Layer 7 of a small transformer language model trained on English Wikipedia (10 layers, counted from 0, width 64).
A neuron adds its activation times its output weights to the MLP's output. To switch it off is to set its activation to zero at one token and run the rest of the model.
A neuron's activation on a vector x is SiLU(gate . x) times (in . x), where the dot is the dot product.

Input weights of the MLP neurons that the questions are about. A number n stands for (n - 500) times 0.0013.
n5 gate: 683 705 595 707 635 290 404 301 518 717 682 508 598 198 552 515 331 551 750 490 427 584 567 488 566 168 525 596 245 335 483 580 204 575 364 492 396 331 772 648 288 321 648 620 512 253 501 331 342 735 308 511 656 247 603 617 540 410 546 320 642 542 639 292
n7 gate: 526 708 461 583 476 681 863 350 466 358 529 528 575 623 715 517 638 411 269 494 666 550 581 159 497 788 218 624 327 439 557 430 687 401 587 444 152 50 576 554 380 530 171 351 604 381 522 460 248 635 465 438 448 367 676 424 635 621 520 524 670 451 289 619
n22 gate: 507 496 517 531 538 641 528 656 278 401 537 659 490 476 430 318 521 472 417 249 435 553 485 160 416 634 410 537 441 439 599 394 352 659 113 299 386 345 518 633 476 195 466 679 670 394 318 636 490 584 340 301 314 352 468 421 455 711 668 301 424 595 507 319
n35 gate: 849 576 391 546 685 700 623 411 594 265 566 649 417 674 661 444 373 662 543 381 506 478 554 305 515 670 324 528 505 377 449 753 549 675 380 554 236 236 527 273 537 434 346 444 673 604 260 580 468 554 371 510 540 591 250 654 504 755 147 470 372 630 251 595
n55 gate: 640 739 412 609 456 373 551 484 680 318 658 445 355 413 542 473 445 381 568 593 521 662 522 422 430 504 567 415 444 486 425 234 270 551 490 656 522 639 399 516 498 464 531 458 340 230 328 664 794 493 576 607 580 439 344 646 623 280 319 496 575 573 667 379
n61 gate: 583 455 424 580 504 603 528 642 615 447 582 301 269 686 802 456 516 601 576 126 575 623 438 444 467 413 579 474 435 566 529 654 559 512 682 309 587 289 451 306 576 468 628 303 582 158 269 600 494 336 542 558 601 785 580 338 588 461 512 178 639 499 227 380
n74 gate: 258 591 337 496 657 491 430 542 678 558 766 569 557 724 450 301 319 540 581 330 313 571 587 489 467 295 417 337 527 463 544 296 231 763 581 560 545 504 772 645 357 499 476 418 640 348 559 593 398 552 387 623 486 357 563 215 359 411 438 685 545 754 426 605
n124 gate: 475 537 221 471 431 805 713 408 212 352 606 587 585 608 549 845 606 732 644 351 419 438 560 571 208 676 444 441 337 341 362 294 438 635 492 718 540 606 525 437 625 544 323 553 325 324 406 324 507 829 619 495 600 491 479 390 691 685 427 538 517 492 277 377
n131 gate: 606 310 296 728 774 621 496 464 695 929 582 349 310 569 350 540 376 480 526 530 526 599 500 557 327 421 481 627 522 419 362 459 404 463 272 810 588 318 601 415 252 392 633 632 517 234 150 269 318 477 420 717 612 346 727 463 683 448 722 366 456 507 570 456
n173 gate: 597 604 510 696 659 272 500 588 592 440 605 344 429 725 401 295 658 252 283 529 351 402 599 484 420 354 390 364 567 461 456 416 452 833 463 902 525 549 499 293 229 106 552 494 280 581 432 471 567 384 497 624 560 296 554 584 449 283 687 502 629 456 600 436
n178 gate: 579 434 280 480 475 648 619 671 772 668 480 267 532 667 537 568 455 436 495 629 441 366 685 431 448 546 614 562 440 531 494 466 371 738 746 652 477 398 726 497 434 176 626 604 403 613 512 526 552 501 297 515 548 937 581 448 456 535 380 406 556 699 571 444
n5 in: 658 568 582 616 270 612 599 506 368 464 321 606 867 583 327 456 478 611 493 465 342 519 688 440 825 662 468 268 631 439 547 635 452 638 634 535 377 702 576 509 458 414 708 784 809 651 500 596 497 537 702 574 511 653 253 694 657 637 469 321 302 419 745 205
n7 in: 318 512 423 557 641 409 635 452 359 362 730 494 324 467 510 344 545 553 497 399 333 510 706 509 645 92 466 610 396 379 686 602 594 662 488 599 507 495 312 429 503 505 580 443 548 597 600 398 431 468 408 410 581 322 231 537 490 478 690 649 550 511 833 349
n22 in: 433 34 602 655 607 241 431 473 463 552 513 419 554 689 726 638 270 372 446 320 774 446 395 586 491 491 399 429 587 530 569 438 473 420 601 404 441 421 536 489 662 430 607 711 538 644 591 210 520 541 640 604 456 531 510 313 553 693 669 598 564 583 567 662
n35 in: 765 417 520 408 553 350 381 342 546 608 333 418 558 257 709 374 339 608 536 425 532 690 677 702 387 318 405 464 517 564 478 477 838 437 614 586 407 485 597 492 466 428 346 341 635 582 534 395 448 229 672 457 327 309 603 376 218 504 616 443 429 299 568 620
n55 in: 710 582 536 146 572 654 404 559 515 414 444 438 538 423 551 412 715 464 700 342 308 632 405 582 644 444 664 533 638 340 630 520 697 419 410 669 543 743 513 505 496 637 614 232 583 591 614 349 454 420 618 464 512 487 311 614 215 461 482 370 564 620 538 455
n61 in: 223 581 441 734 421 295 676 525 597 362 256 573 477 625 660 569 376 545 743 218 477 500 555 368 629 391 326 573 464 641 453 413 629 416 430 389 630 396 525 582 453 641 375 337 384 608 373 638 439 231 415 416 713 381 434 356 418 594 506 660 569 511 592 643
n74 in: 341 387 353 480 665 483 527 661 639 604 602 502 464 579 572 353 563 152 590 558 579 287 293 536 557 476 429 587 728 573 519 297 685 365 627 635 613 555 581 425 678 405 582 453 509 462 474 514 490 521 530 448 626 416 546 732 236 586 582 387 671 606 491 191
n124 in: 661 410 434 459 483 397 581 667 747 491 446 571 259 788 420 450 553 414 476 597 579 456 393 488 291 498 542 413 734 596 785 480 537 476 573 642 545 480 377 617 507 457 308 359 297 347 496 584 312 478 545 509 363 456 668 656 557 515 408 469 566 222 439 247
n131 in: 592 687 300 476 424 477 415 666 695 398 428 462 397 277 598 415 464 493 520 769 544 503 476 395 251 671 748 382 737 223 442 531 259 634 379 474 535 634 399 375 618 557 457 610 655 375 409 662 571 475 498 544 268 519 148 508 663 652 648 419 620 637 431 473
n173 in: 501 391 456 695 340 560 405 546 404 421 621 478 289 483 540 363 687 345 220 469 656 586 423 447 495 689 697 402 551 728 414 522 214 438 357 397 397 350 451 609 809 740 532 513 583 360 496 391 496 356 589 408 581 477 461 440 637 819 333 510 209 417 375 337
n178 in: 481 606 418 663 391 361 463 527 466 385 419 349 438 545 545 594 668 517 699 384 477 428 428 317 329 572 499 591 557 393 590 756 558 639 273 502 506 301 412 578 476 776 425 500 796 384 432 645 528 472 432 389 485 569 375 748 530 371 518 424 457 575 572 491

Output weights of the MLP neurons that the questions are about. A number n stands for (n - 500) times 0.0013.
n5: 646 699 801 524 542 668 461 410 426 689 433 597 573 506 416 559 503 260 468 352 481 552 538 430 462 727 289 560 647 478 461 368 573 712 422 552 367 687 559 434 393 610 350 450 815 169 602 322 523 658 333 467 665 885 302 447 731 534 789 379 402 567 444 625
n7: 323 607 505 509 695 588 581 552 653 466 451 435 584 395 471 286 557 680 666 273 545 573 626 341 537 606 483 538 501 457 777 577 519 256 446 452 213 508 760 586 342 615 568 717 618 548 469 430 406 605 649 313 530 440 554 477 732 535 275 553 290 576 608 606
n22: 621 559 458 433 315 571 342 630 400 369 348 526 525 440 457 427 431 404 590 420 570 607 424 440 674 607 471 493 62 646 578 561 493 394 370 565 402 591 411 582 554 490 426 384 486 722 614 548 137 291 231 450 753 269 465 363 456 618 664 452 443 580 715 518
n35: 726 577 589 621 440 587 709 501 634 555 581 338 536 389 595 278 399 584 691 488 464 288 360 609 466 640 369 395 608 377 554 539 448 255 592 575 408 734 307 660 678 293 289 552 451 369 513 517 537 434 270 655 341 303 446 528 489 402 572 584 546 314 652 678
n55: 499 783 645 571 490 605 303 464 398 579 523 502 558 397 460 657 439 542 611 649 776 457 458 514 462 715 376 443 303 607 421 515 544 611 424 486 526 393 465 442 433 282 350 630 572 353 257 582 317 529 573 726 550 610 414 605 557 592 467 587 325 597 434 523
n61: 633 566 613 508 501 456 464 482 380 495 250 525 514 192 305 543 401 370 611 654 451 537 380 537 661 627 465 580 284 432 402 333 526 665 508 691 342 465 448 839 366 398 580 641 460 511 590 357 381 481 602 459 492 551 600 403 238 721 482 397 319 701 409 574
n74: 483 484 368 349 335 484 291 545 488 669 589 28 758 300 661 456 662 515 702 450 812 596 714 562 622 601 494 569 357 497 593 518 719 510 452 551 607 417 374 507 623 462 475 426 354 448 505 530 484 430 515 412 424 417 408 590 442 638 538 436 625 653 388 376
n124: 682 303 422 611 191 499 533 679 748 543 422 641 584 428 461 511 540 330 235 508 408 537 492 598 565 709 650 596 419 509 657 352 497 420 475 465 548 617 259 425 617 594 406 483 432 486 769 469 682 271 571 626 483 326 366 582 568 628 531 313 519 560 505 407
n131: 491 498 392 397 353 416 453 379 220 622 419 189 372 531 792 579 639 591 495 494 412 432 280 494 656 492 677 418 652 289 583 538 426 570 569 611 551 550 189 409 520 484 626 530 533 726 434 585 684 453 580 439 155 485 616 340 421 464 645 641 441 470 622 561
n173: 693 644 493 420 551 174 446 477 581 548 676 407 346 668 635 361 328 497 435 581 405 489 525 634 350 180 361 358 365 464 382 450 535 660 464 381 358 512 337 679 601 711 421 431 438 416 420 480 331 403 710 551 381 516 603 389 236 300 651 525 524 396 523 765
n178: 357 673 641 650 441 667 361 414 502 546 414 717 506 390 416 480 575 483 411 226 469 609 541 376 507 722 546 510 385 565 485 606 584 650 354 533 395 476 388 593 411 559 352 689 468 351 309 773 423 445 588 426 474 679 439 416 604 507 349 251 594 585 611 441

Each question names a token from some text and the token that comes next. It shows the vector x that enters the MLP there. A number n stands for (n - 500) times 0.0079.

Then comes g, the gradient of the next token's log-probability with respect to the MLP's output, scaled to length 1. A neuron's effect is roughly proportional to its activation times (output weights . g). A number n stands for (n - 500) times 0.0011.

"nament", then " organ"
x: 590 562 424 585 588 449 343 551 515 703 284 493 529 622 461 520 379 607 598 515 544 459 557 458 462 315 566 439 611 505 486 320 402 395 711 476 583 464 306 494 595 666 531 326 603 328 484 717 720 450 605 688 187 452 423 444 551 574 616 590 392 300 507 466
g: 490 692 606 363 627 514 552 412 526 414 432 413 361 581 578 532 781 487 536 695 560 638 326 451 426 535 357 707 556 462 364 244 408 450 364 646 472 509 352 528 518 447 616 481 394 530 358 456 637 615 355 402 275 423 718 533 593 558 387 493 550 378 420 574
Which two neurons, each switched off alone, lower its probability most, in order? n131, n124

"6", then "."
x: 438 410 599 526 672 469 489 493 489 548 200 555 576 736 453 452 513 425 557 518 379 389 382 582 492 451 544 577 838 558 533 417 352 484 585 495 683 477 535 408 630 400 603 617 492 618 534 612 532 493 444 382 428 516 417 410 395 584 538 711 456 365 549 494
g: 610 356 529 385 490 578 576 586 269 468 519 321 558 517 495 432 464 476 614 547 440 701 468 630 675 340 719 429 387 656 398 575 288 494 646 699 564 490 488 516 528 651 617 528 407 425 584 578 600 397 634 295 634 243 540 596 426 611 574 443 383 424 417 358
Which two neurons, each switched off alone, lower its probability most, in order? n74, n178

" time", then " in"
x: 473 549 371 432 508 582 366 608 662 546 473 440 431 698 524 430 359 459 584 565 325 513 435 620 536 481 532 378 786 577 301 476 448 497 530 552 466 466 380 544 738 559 545 569 562 342 541 441 749 402 555 620 241 464 502 587 461 495 530 626 398 353 430 496
g: 310 498 603 563 482 537 453 536 439 666 600 465 553 399 586 540 523 501 592 725 629 571 401 493 757 490 384 490 492 557 316 226 279 461 308 533 641 449 537 466 439 555 480 493 473 332 539 770 507 691 710 423 455 611 709 510 561 460 450 639 489 642 418 480
Which neuron, switched off, lowers the next token's probability most? n74

"M", then "c"
x: 413 457 546 376 737 326 426 317 240 577 382 533 484 546 471 515 98 407 495 555 538 664 571 565 475 467 441 573 498 565 547 462 621 590 521 380 404 540 217 616 569 603 471 488 413 700 617 373 428 386 602 588 620 446 663 647 562 596 383 573 445 515 370 428
g: 436 632 510 447 238 539 504 330 621 301 515 412 763 629 713 622 394 463 285 619 637 437 519 509 577 476 674 426 385 457 403 615 432 539 453 602 585 601 446 507 442 393 551 640 506 659 246 592 491 522 552 535 365 516 529 254 482 642 558 463 506 580 349 428
Which neuron, switched off, lowers the next token's probability most? n131

" American", then " and"
x: 424 604 614 424 518 377 402 543 446 559 285 467 578 639 378 403 468 606 548 378 440 401 602 621 642 418 578 414 649 590 404 524 414 418 451 401 721 564 538 399 487 649 520 373 385 403 636 444 774 688 453 567 371 613 466 458 493 402 545 581 240 298 649 379
g: 529 586 567 636 403 391 573 644 381 298 476 412 391 661 633 606 285 543 710 593 548 426 438 428 522 581 560 341 613 610 473 396 493 368 554 610 462 411 519 287 559 406 678 582 374 569 403 606 472 538 627 471 649 257 566 536 303 567 530 790 497 421 553 568
Which two neurons, each switched off alone, lower its probability most, in order? n5, n131

" final", then "s"
x: 415 617 428 369 769 375 524 810 531 518 206 545 479 572 520 376 385 596 596 553 438 368 618 499 485 352 508 349 599 606 369 494 648 566 425 461 476 643 624 414 522 457 535 537 564 318 488 469 722 410 509 666 397 633 355 608 445 674 537 652 433 209 508 512
g: 436 333 574 589 674 394 444 356 396 340 440 412 701 345 413 499 437 415 652 525 467 433 563 546 552 668 629 443 355 574 356 376 695 445 548 494 483 449 548 545 427 542 551 466 490 511 690 670 479 484 372 815 512 610 696 333 644 481 669 533 487 322 533 325
Which neuron, switched off, lowers the next token's probability most? n173

"el", then " free"
x: 271 412 461 436 499 543 286 654 400 588 532 486 477 733 474 519 689 531 538 481 575 369 225 679 519 531 584 380 476 524 476 520 594 528 440 324 457 662 257 477 500 435 525 564 537 525 354 564 727 561 524 364 611 397 520 502 367 659 567 491 495 139 393 385
g: 566 617 425 246 555 539 535 518 463 494 579 455 465 619 499 524 737 424 503 474 357 614 408 428 512 545 468 418 686 426 484 588 467 519 419 406 586 435 437 365 461 258 433 611 525 465 546 500 644 667 393 637 490 453 524 325 596 274 289 670 675 744 253 397
Which neuron, switched off, raises the next token's probability most? n22

"H", then "ar"
x: 528 284 400 328 389 342 492 586 245 491 391 477 410 610 212 374 445 450 420 467 433 526 473 475 411 498 380 507 580 645 559 414 555 421 673 421 389 471 323 450 618 470 460 509 333 751 486 674 527 374 482 601 680 618 683 585 658 400 373 485 332 430 308 515
g: 327 508 303 584 767 559 472 545 566 410 454 442 490 540 639 398 470 594 768 365 320 628 543 478 596 502 539 777 535 451 767 514 373 479 420 357 444 574 558 550 744 666 402 627 570 528 530 424 604 381 470 417 559 525 490 544 629 595 617 470 480 602 662 394
Which neuron, switched off, lowers the next token's probability most? n7

" Dec", then "ision"
x: 444 344 606 406 389 493 555 483 394 457 503 418 407 504 501 394 269 586 494 583 477 308 574 491 607 345 579 522 557 542 489 472 495 699 444 514 583 421 273 710 633 578 456 321 551 634 433 564 573 408 353 406 538 647 486 682 838 760 465 580 333 601 453 353
g: 447 458 706 533 498 484 413 507 720 508 543 496 637 690 538 413 542 621 820 443 355 490 594 488 594 604 556 597 522 392 709 564 443 644 642 431 456 369 554 519 576 393 468 485 542 509 436 489 240 463 525 577 627 725 370 272 486 525 278 446 357 338 426 490
Which neuron, switched off, lowers the next token's probability most? n178

" For", then "ces"
x: 437 391 332 433 521 468 321 565 646 386 350 520 814 579 412 368 445 541 663 546 547 631 755 527 434 397 459 335 569 544 415 400 531 355 449 574 359 437 326 338 385 628 433 583 297 368 466 649 644 535 422 455 542 415 425 474 509 443 399 626 281 529 417 341
g: 510 329 513 542 497 379 601 522 612 502 621 436 606 593 695 398 690 687 364 493 745 301 400 399 330 519 780 267 543 576 410 525 394 448 434 644 531 667 520 468 485 555 407 549 503 634 430 286 489 503 478 488 412 638 456 271 385 387 477 454 440 556 585 422
Which two neurons, each switched off alone, lower its probability most, in order? n55, n61

"im", then "il"
x: 224 536 650 492 504 674 502 407 682 583 370 371 425 712 469 469 283 541 555 449 564 647 404 591 243 576 579 487 523 541 504 406 623 496 625 513 478 468 403 369 603 664 422 551 505 488 391 598 376 275 574 356 658 432 544 360 446 578 546 650 445 441 293 214
g: 499 370 503 558 553 291 673 545 553 344 612 460 482 546 507 425 592 495 698 551 381 655 522 447 596 406 472 521 693 627 749 354 560 581 579 590 462 405 513 441 425 494 350 707 438 680 356 410 412 396 529 240 585 677 430 601 436 417 498 352 440 762 453 589
Which neuron, switched off, lowers the next token's probability most? n61

" N", then "ah"
x: 464 542 542 442 520 247 578 526 433 486 216 450 571 571 344 401 409 550 434 702 439 662 475 609 594 451 429 530 441 667 588 468 466 606 465 399 404 538 286 426 683 518 407 381 454 568 477 450 495 614 483 377 560 356 763 622 617 475 349 372 354 483 518 450
g: 512 638 358 362 578 445 434 386 610 420 642 567 441 490 356 295 575 398 368 408 738 606 496 454 635 447 529 652 466 383 535 402 599 365 666 440 422 594 377 374 660 467 416 476 636 456 603 542 531 361 398 591 776 342 402 649 438 628 590 695 530 331 547 417
Which neuron, switched off, raises the next token's probability most? n124

" acc", then "om"
x: 405 397 598 610 407 530 456 348 420 385 517 465 400 604 390 474 378 595 477 540 375 415 385 376 508 523 616 530 575 741 501 460 484 595 483 408 281 264 602 477 626 869 509 482 602 458 711 298 670 445 407 190 474 522 580 455 563 452 483 525 522 652 203 566
g: 431 469 444 307 585 343 497 548 571 450 396 553 513 591 463 626 390 298 373 607 657 646 330 365 604 560 309 467 503 544 534 476 570 739 404 496 440 694 510 312 170 348 388 482 418 575 456 559 547 466 546 440 290 598 553 453 606 500 568 309 533 633 461 366
Which neuron, switched off, lowers the next token's probability most? n35

" life", then "==\n"
x: 427 581 517 523 676 644 554 479 490 667 378 360 375 586 613 330 439 468 505 546 454 358 564 449 570 434 309 401 679 582 417 475 568 295 521 521 430 287 473 573 284 806 543 515 210 496 392 623 559 531 480 459 313 481 388 441 302 501 627 722 391 481 520 729
g: 470 260 528 580 751 507 655 280 490 676 536 397 682 552 474 592 759 598 375 477 437 641 490 522 573 465 353 553 470 411 511 560 382 322 539 485 435 341 489 662 201 326 436 595 563 369 534 443 425 382 591 612 433 525 512 488 464 576 610 431 317 448 523 591
Which neuron, switched off, raises the next token's probability most? n61

"7", then "-"
x: 495 396 554 587 483 460 462 419 495 575 205 516 503 756 607 405 311 544 597 720 466 391 546 626 508 607 650 493 716 635 393 568 304 514 620 443 622 581 423 569 838 399 570 576 348 538 574 449 612 460 412 506 476 512 370 601 404 612 572 575 485 326 617 355
g: 491 509 544 560 644 266 442 599 526 528 373 504 602 386 463 441 236 329 338 731 461 274 320 565 470 601 431 461 466 542 552 469 628 368 383 409 537 422 441 513 578 284 503 431 490 569 443 571 609 659 271 336 345 632 670 607 426 433 429 524 363 542 477 648
Which neuron, switched off, lowers the next token's probability most? n178

" After", then " rec"
x: 491 563 553 477 548 456 430 708 527 453 460 555 661 463 554 447 333 484 632 553 360 588 558 587 596 506 470 385 635 603 466 402 370 509 542 421 348 551 448 439 632 393 451 747 311 206 374 585 414 522 387 619 476 336 312 284 485 607 423 506 367 240 296 383
g: 575 442 599 419 631 433 523 420 635 412 702 389 427 432 457 475 372 506 374 443 467 330 422 392 359 353 587 777 558 490 706 491 565 512 341 418 571 714 563 532 341 386 587 637 578 591 307 541 485 653 445 399 406 344 657 445 484 440 479 486 334 384 272 355
Which neuron, switched off, lowers the next token's probability most? n55

"Ar", then "roy"
x: 558 489 547 438 582 390 460 512 429 355 430 499 650 357 576 351 430 453 308 582 669 483 472 593 535 343 692 653 486 632 340 490 614 315 220 275 492 654 239 464 749 581 499 583 659 479 451 440 535 624 507 533 586 610 511 420 676 659 520 409 511 513 561 463
g: 464 658 564 451 416 422 521 467 138 520 413 555 664 489 594 657 465 418 732 498 502 482 691 586 630 504 640 584 454 410 613 335 470 574 560 453 484 370 412 399 471 380 504 459 800 441 546 615 415 455 370 509 611 463 580 608 398 431 619 745 527 571 390 696
Which neuron, switched off, lowers the next token's probability most? n22

" at", then " the"
x: 649 491 625 524 423 655 164 500 322 237 377 560 611 395 523 524 378 549 460 587 525 624 401 580 613 500 315 403 519 577 559 444 494 378 431 412 312 601 466 567 710 426 540 468 546 366 411 534 733 575 592 614 594 483 351 647 413 638 440 418 578 530 586 275
g: 616 613 450 307 382 664 456 653 611 393 463 302 543 480 459 451 547 499 512 568 312 875 479 502 562 590 549 308 546 491 395 302 572 400 691 322 413 606 423 535 546 389 484 392 321 448 546 517 484 430 461 275 604 505 457 496 464 494 558 418 434 488 697 697
Which neuron, switched off, raises the next token's probability most? n55

" and", then " particip"
x: 377 635 897 426 530 478 406 531 484 563 398 425 568 628 411 539 527 550 475 453 398 606 368 427 306 648 381 414 795 510 405 465 542 499 506 438 406 639 394 527 518 529 487 559 353 346 312 478 493 491 508 482 516 469 515 404 614 575 565 552 371 441 426 428
g: 409 560 478 445 696 477 667 478 435 667 567 458 742 545 583 335 360 670 465 474 496 472 541 282 760 423 272 346 471 527 515 466 311 622 596 327 541 363 591 355 562 446 447 726 510 566 582 596 476 694 487 488 456 327 626 420 605 445 430 572 540 401 592 518
Which neuron, switched off, raises the next token's probability most? n124

"uring", then ","
x: 559 524 298 623 502 521 459 811 514 496 423 424 458 764 473 461 486 585 535 594 463 732 375 565 424 534 449 439 776 404 500 577 554 343 493 536 482 583 305 549 503 659 466 537 383 519 388 498 703 396 512 538 598 463 491 405 558 468 524 407 387 326 295 526
g: 439 505 401 323 684 310 406 527 612 385 456 399 224 526 594 543 392 422 528 315 482 321 535 513 495 292 556 370 531 627 496 554 578 480 591 566 683 598 445 429 667 567 657 443 314 717 601 464 555 481 547 317 367 436 482 592 347 477 608 647 587 405 655 373
Which neuron, switched off, lowers the next token's probability most? n131

" we", then " have"
x: 580 554 516 456 474 593 306 549 524 468 709 501 330 599 330 364 373 456 358 494 431 631 188 545 449 429 364 462 595 575 387 558 474 544 676 230 393 450 677 365 516 655 537 507 613 397 360 305 564 561 634 326 639 423 607 548 607 530 485 568 356 364 314 584
g: 454 365 674 360 476 664 530 402 545 629 529 323 620 481 730 406 431 561 318 615 400 660 611 406 474 497 467 369 523 653 549 572 414 584 694 692 588 615 477 529 498 528 460 630 373 587 587 476 540 490 480 679 572 270 420 404 503 466 570 536 782 275 443 369
Which neuron, switched off, lowers the next token's probability most? n61

" Ha", then "Re"
x: 530 532 604 471 501 332 483 582 566 578 463 529 603 701 492 410 333 376 379 448 531 530 630 357 513 382 406 584 613 572 472 637 498 193 445 294 530 590 259 560 634 463 375 488 345 757 565 450 499 568 656 384 525 565 568 641 453 736 546 541 426 526 625 444
g: 439 209 468 641 352 485 491 553 455 421 435 585 540 418 574 663 459 500 555 374 460 620 751 590 402 550 594 291 434 574 746 499 377 491 441 487 681 316 320 549 357 483 624 445 406 514 588 670 491 633 385 650 260 514 540 555 463 534 337 393 359 423 491 537
Which neuron, switched off, lowers the next token's probability most? n5

"der", then " brother"
x: 362 609 566 471 540 448 404 611 529 580 368 529 456 641 559 454 613 483 579 547 561 424 336 479 455 321 510 601 488 481 463 562 646 400 545 501 422 563 221 460 654 429 561 601 363 233 332 617 590 549 471 383 604 280 601 762 284 406 521 713 538 293 553 558
g: 529 522 609 529 573 539 547 376 672 639 389 595 612 557 550 564 549 551 358 406 532 542 332 520 430 524 415 982 531 413 600 566 604 496 263 452 388 539 608 491 689 424 414 562 476 596 553 459 422 627 370 502 648 378 468 415 407 472 348 487 585 631 384 712
Which neuron, switched off, lowers the next token's probability most? n173

" of", then " Jer"
x: 709 608 751 465 265 532 477 544 420 512 181 553 650 434 565 322 329 566 575 465 464 681 623 496 432 364 498 466 657 530 467 475 575 487 564 469 460 547 478 537 442 738 524 447 501 434 429 514 766 612 388 461 532 423 357 341 543 466 546 338 353 696 654 489
g: 613 508 553 617 476 423 402 405 384 480 563 588 399 427 679 316 420 518 430 294 565 629 576 571 591 571 492 445 533 347 399 652 718 359 484 795 468 672 479 501 466 299 586 476 642 511 592 440 525 364 541 711 579 355 494 516 589 449 679 402 724 423 331 581
Which neuron, switched off, lowers the next token's probability most? n5

"s", then " an"
x: 542 604 450 571 560 548 589 596 274 448 592 503 366 651 529 539 572 459 540 654 513 685 389 548 455 553 558 414 640 609 397 392 305 603 491 251 401 582 417 466 267 587 538 492 504 420 332 602 793 330 622 317 635 256 360 558 552 579 604 533 369 417 354 532
g: 511 456 458 637 544 404 523 416 529 422 628 432 498 464 560 695 686 633 704 441 366 583 522 501 438 552 565 652 354 393 318 530 309 521 335 408 422 469 514 327 385 482 587 492 731 514 372 384 412 770 572 550 431 657 536 503 421 450 338 366 350 513 284 687
Which neuron, switched off, raises the next token's probability most? n55

" Ministry", then " of"
x: 369 397 561 411 669 323 534 515 474 699 515 353 403 477 422 543 386 567 472 578 545 392 584 508 422 411 664 360 586 572 321 255 393 512 562 457 565 395 256 553 653 575 581 361 674 372 485 390 780 431 565 580 371 364 463 531 567 492 504 389 433 491 517 418
g: 411 549 530 418 562 578 471 658 572 595 542 528 466 318 549 325 341 424 353 553 406 429 381 512 502 525 514 501 452 554 300 353 774 363 446 260 322 530 462 617 657 530 457 455 541 541 434 440 498 371 504 495 464 466 231 591 587 607 365 370 588 649 275 746
Which neuron, switched off, raises the next token's probability most? n131

" his", then " tw"
x: 419 899 841 395 724 447 470 504 498 571 466 546 479 607 601 578 453 565 447 422 495 448 432 557 463 417 582 564 677 464 503 466 583 594 362 525 366 523 468 559 525 472 478 678 430 393 483 518 706 597 513 503 648 472 658 452 367 578 600 469 273 471 279 595
g: 547 531 533 395 449 481 627 780 310 385 643 549 512 602 585 505 623 454 687 423 417 469 494 570 546 562 458 271 468 442 351 463 400 324 512 518 513 486 591 515 586 587 310 653 442 480 324 482 558 394 735 694 350 701 468 529 599 585 342 610 554 759 485 409
Which neuron, switched off, lowers the next token's probability most? n5

" worked", then " for"
x: 370 571 487 442 495 477 475 588 25 420 651 334 518 630 476 530 353 490 594 536 564 416 328 587 504 628 434 503 562 504 402 406 299 333 459 348 557 581 431 654 441 391 611 486 430 244 449 678 652 552 657 371 501 489 558 366 391 442 678 623 389 411 460 394
g: 586 309 495 573 576 465 731 654 504 582 494 565 669 575 376 545 477 421 543 285 634 514 238 537 246 595 786 494 485 514 423 505 501 484 342 342 550 446 512 625 565 575 428 400 550 392 472 429 625 505 505 636 354 307 422 564 563 444 387 472 672 704 389 555
Which neuron, switched off, raises the next token's probability most? n124

"sh", then "on"
x: 427 657 501 573 438 299 333 652 450 552 470 447 472 485 309 478 692 588 462 582 634 528 543 563 585 421 539 637 596 565 565 350 443 465 771 435 457 569 244 377 819 408 506 398 611 548 488 323 631 523 403 590 547 533 498 622 579 515 618 762 440 436 654 440
g: 363 290 379 332 238 686 440 456 508 429 272 418 323 527 456 515 474 336 550 673 311 551 459 423 551 416 447 506 396 574 467 322 793 672 461 473 503 495 362 528 415 436 541 428 477 532 527 305 395 396 470 485 776 457 524 504 611 507 624 603 504 416 505 559
Which neuron, switched off, lowers the next token's probability most? n7

"s", then " was"
x: 455 489 480 433 430 438 512 490 471 557 441 504 374 665 496 603 596 397 457 600 603 616 631 571 454 449 622 407 607 601 422 459 308 547 624 352 500 498 184 486 503 554 545 502 423 618 503 451 881 524 570 367 566 349 337 542 581 453 568 546 472 389 468 579
g: 511 296 499 371 437 506 453 347 476 646 480 519 423 618 663 640 484 619 645 697 635 601 553 536 349 330 571 487 489 254 379 660 547 445 586 522 452 545 539 265 612 652 531 553 596 368 585 379 414 463 603 555 312 564 696 432 338 588 652 670 381 396 520 414
Which neuron, switched off, lowers the next token's probability most? n173

" returned", then " to"
x: 556 643 429 502 434 486 513 534 270 434 447 493 444 557 482 591 270 599 611 529 444 340 497 555 511 500 492 273 656 560 412 434 373 383 474 348 445 734 337 558 479 386 538 790 435 154 557 727 578 564 614 375 699 501 506 467 399 304 531 519 345 416 616 542
g: 441 303 520 606 552 534 598 547 739 498 704 517 321 465 378 703 204 372 435 527 449 227 409 462 354 537 562 443 487 521 663 503 522 526 640 469 479 586 553 530 705 612 576 534 385 524 673 605 395 528 509 247 469 515 594 653 537 609 390 551 480 485 668 519
Which neuron, switched off, lowers the next token's probability most? n55

"==", then " Est"
x: 432 411 527 565 426 577 602 578 205 689 406 474 461 286 640 390 440 545 465 441 480 709 547 436 356 545 562 399 565 746 532 426 586 522 476 340 620 315 396 648 461 699 466 739 338 407 514 336 519 683 570 412 385 655 438 385 298 578 354 464 325 491 382 600
g: 460 676 573 452 398 487 512 573 654 411 482 558 444 343 467 441 666 597 384 513 678 364 422 431 375 480 447 767 560 548 425 637 549 590 600 821 486 578 406 517 458 548 593 495 654 309 550 538 613 462 535 545 521 420 354 196 454 653 421 317 417 514 679 391
Which neuron, switched off, raises the next token's probability most? n124

" Sm", then "art"
x: 610 506 405 524 597 330 586 537 229 500 307 538 600 518 218 365 373 429 416 543 492 620 364 344 523 508 384 436 656 477 530 392 743 377 564 403 430 392 339 306 684 460 373 352 353 571 379 302 482 535 550 611 582 487 481 525 584 535 527 573 310 587 563 356
g: 306 368 535 418 682 504 468 490 413 352 612 585 221 317 595 561 336 587 482 232 482 406 686 563 585 482 498 632 580 431 600 409 662 587 354 689 446 314 485 362 471 507 451 386 463 552 484 524 345 518 623 485 357 335 553 513 368 363 582 367 366 563 549 443
Which neuron, switched off, raises the next token's probability most? n35

" they", then " report"
x: 515 608 773 368 541 461 433 414 439 307 787 538 442 791 305 563 403 546 328 586 530 566 356 461 448 516 453 551 641 658 480 621 416 492 679 398 401 436 497 490 577 535 563 583 400 391 336 404 726 403 614 406 497 375 476 364 554 482 519 501 411 203 446 593
g: 526 504 523 409 573 404 638 411 479 367 326 524 541 511 671 597 527 409 712 670 405 490 752 470 251 740 611 558 604 557 681 494 557 706 476 551 515 540 525 557 429 504 536 430 408 534 296 480 607 521 259 554 562 507 626 510 478 617 518 328 615 314 461 289
Which neuron, switched off, raises the next token's probability most? n173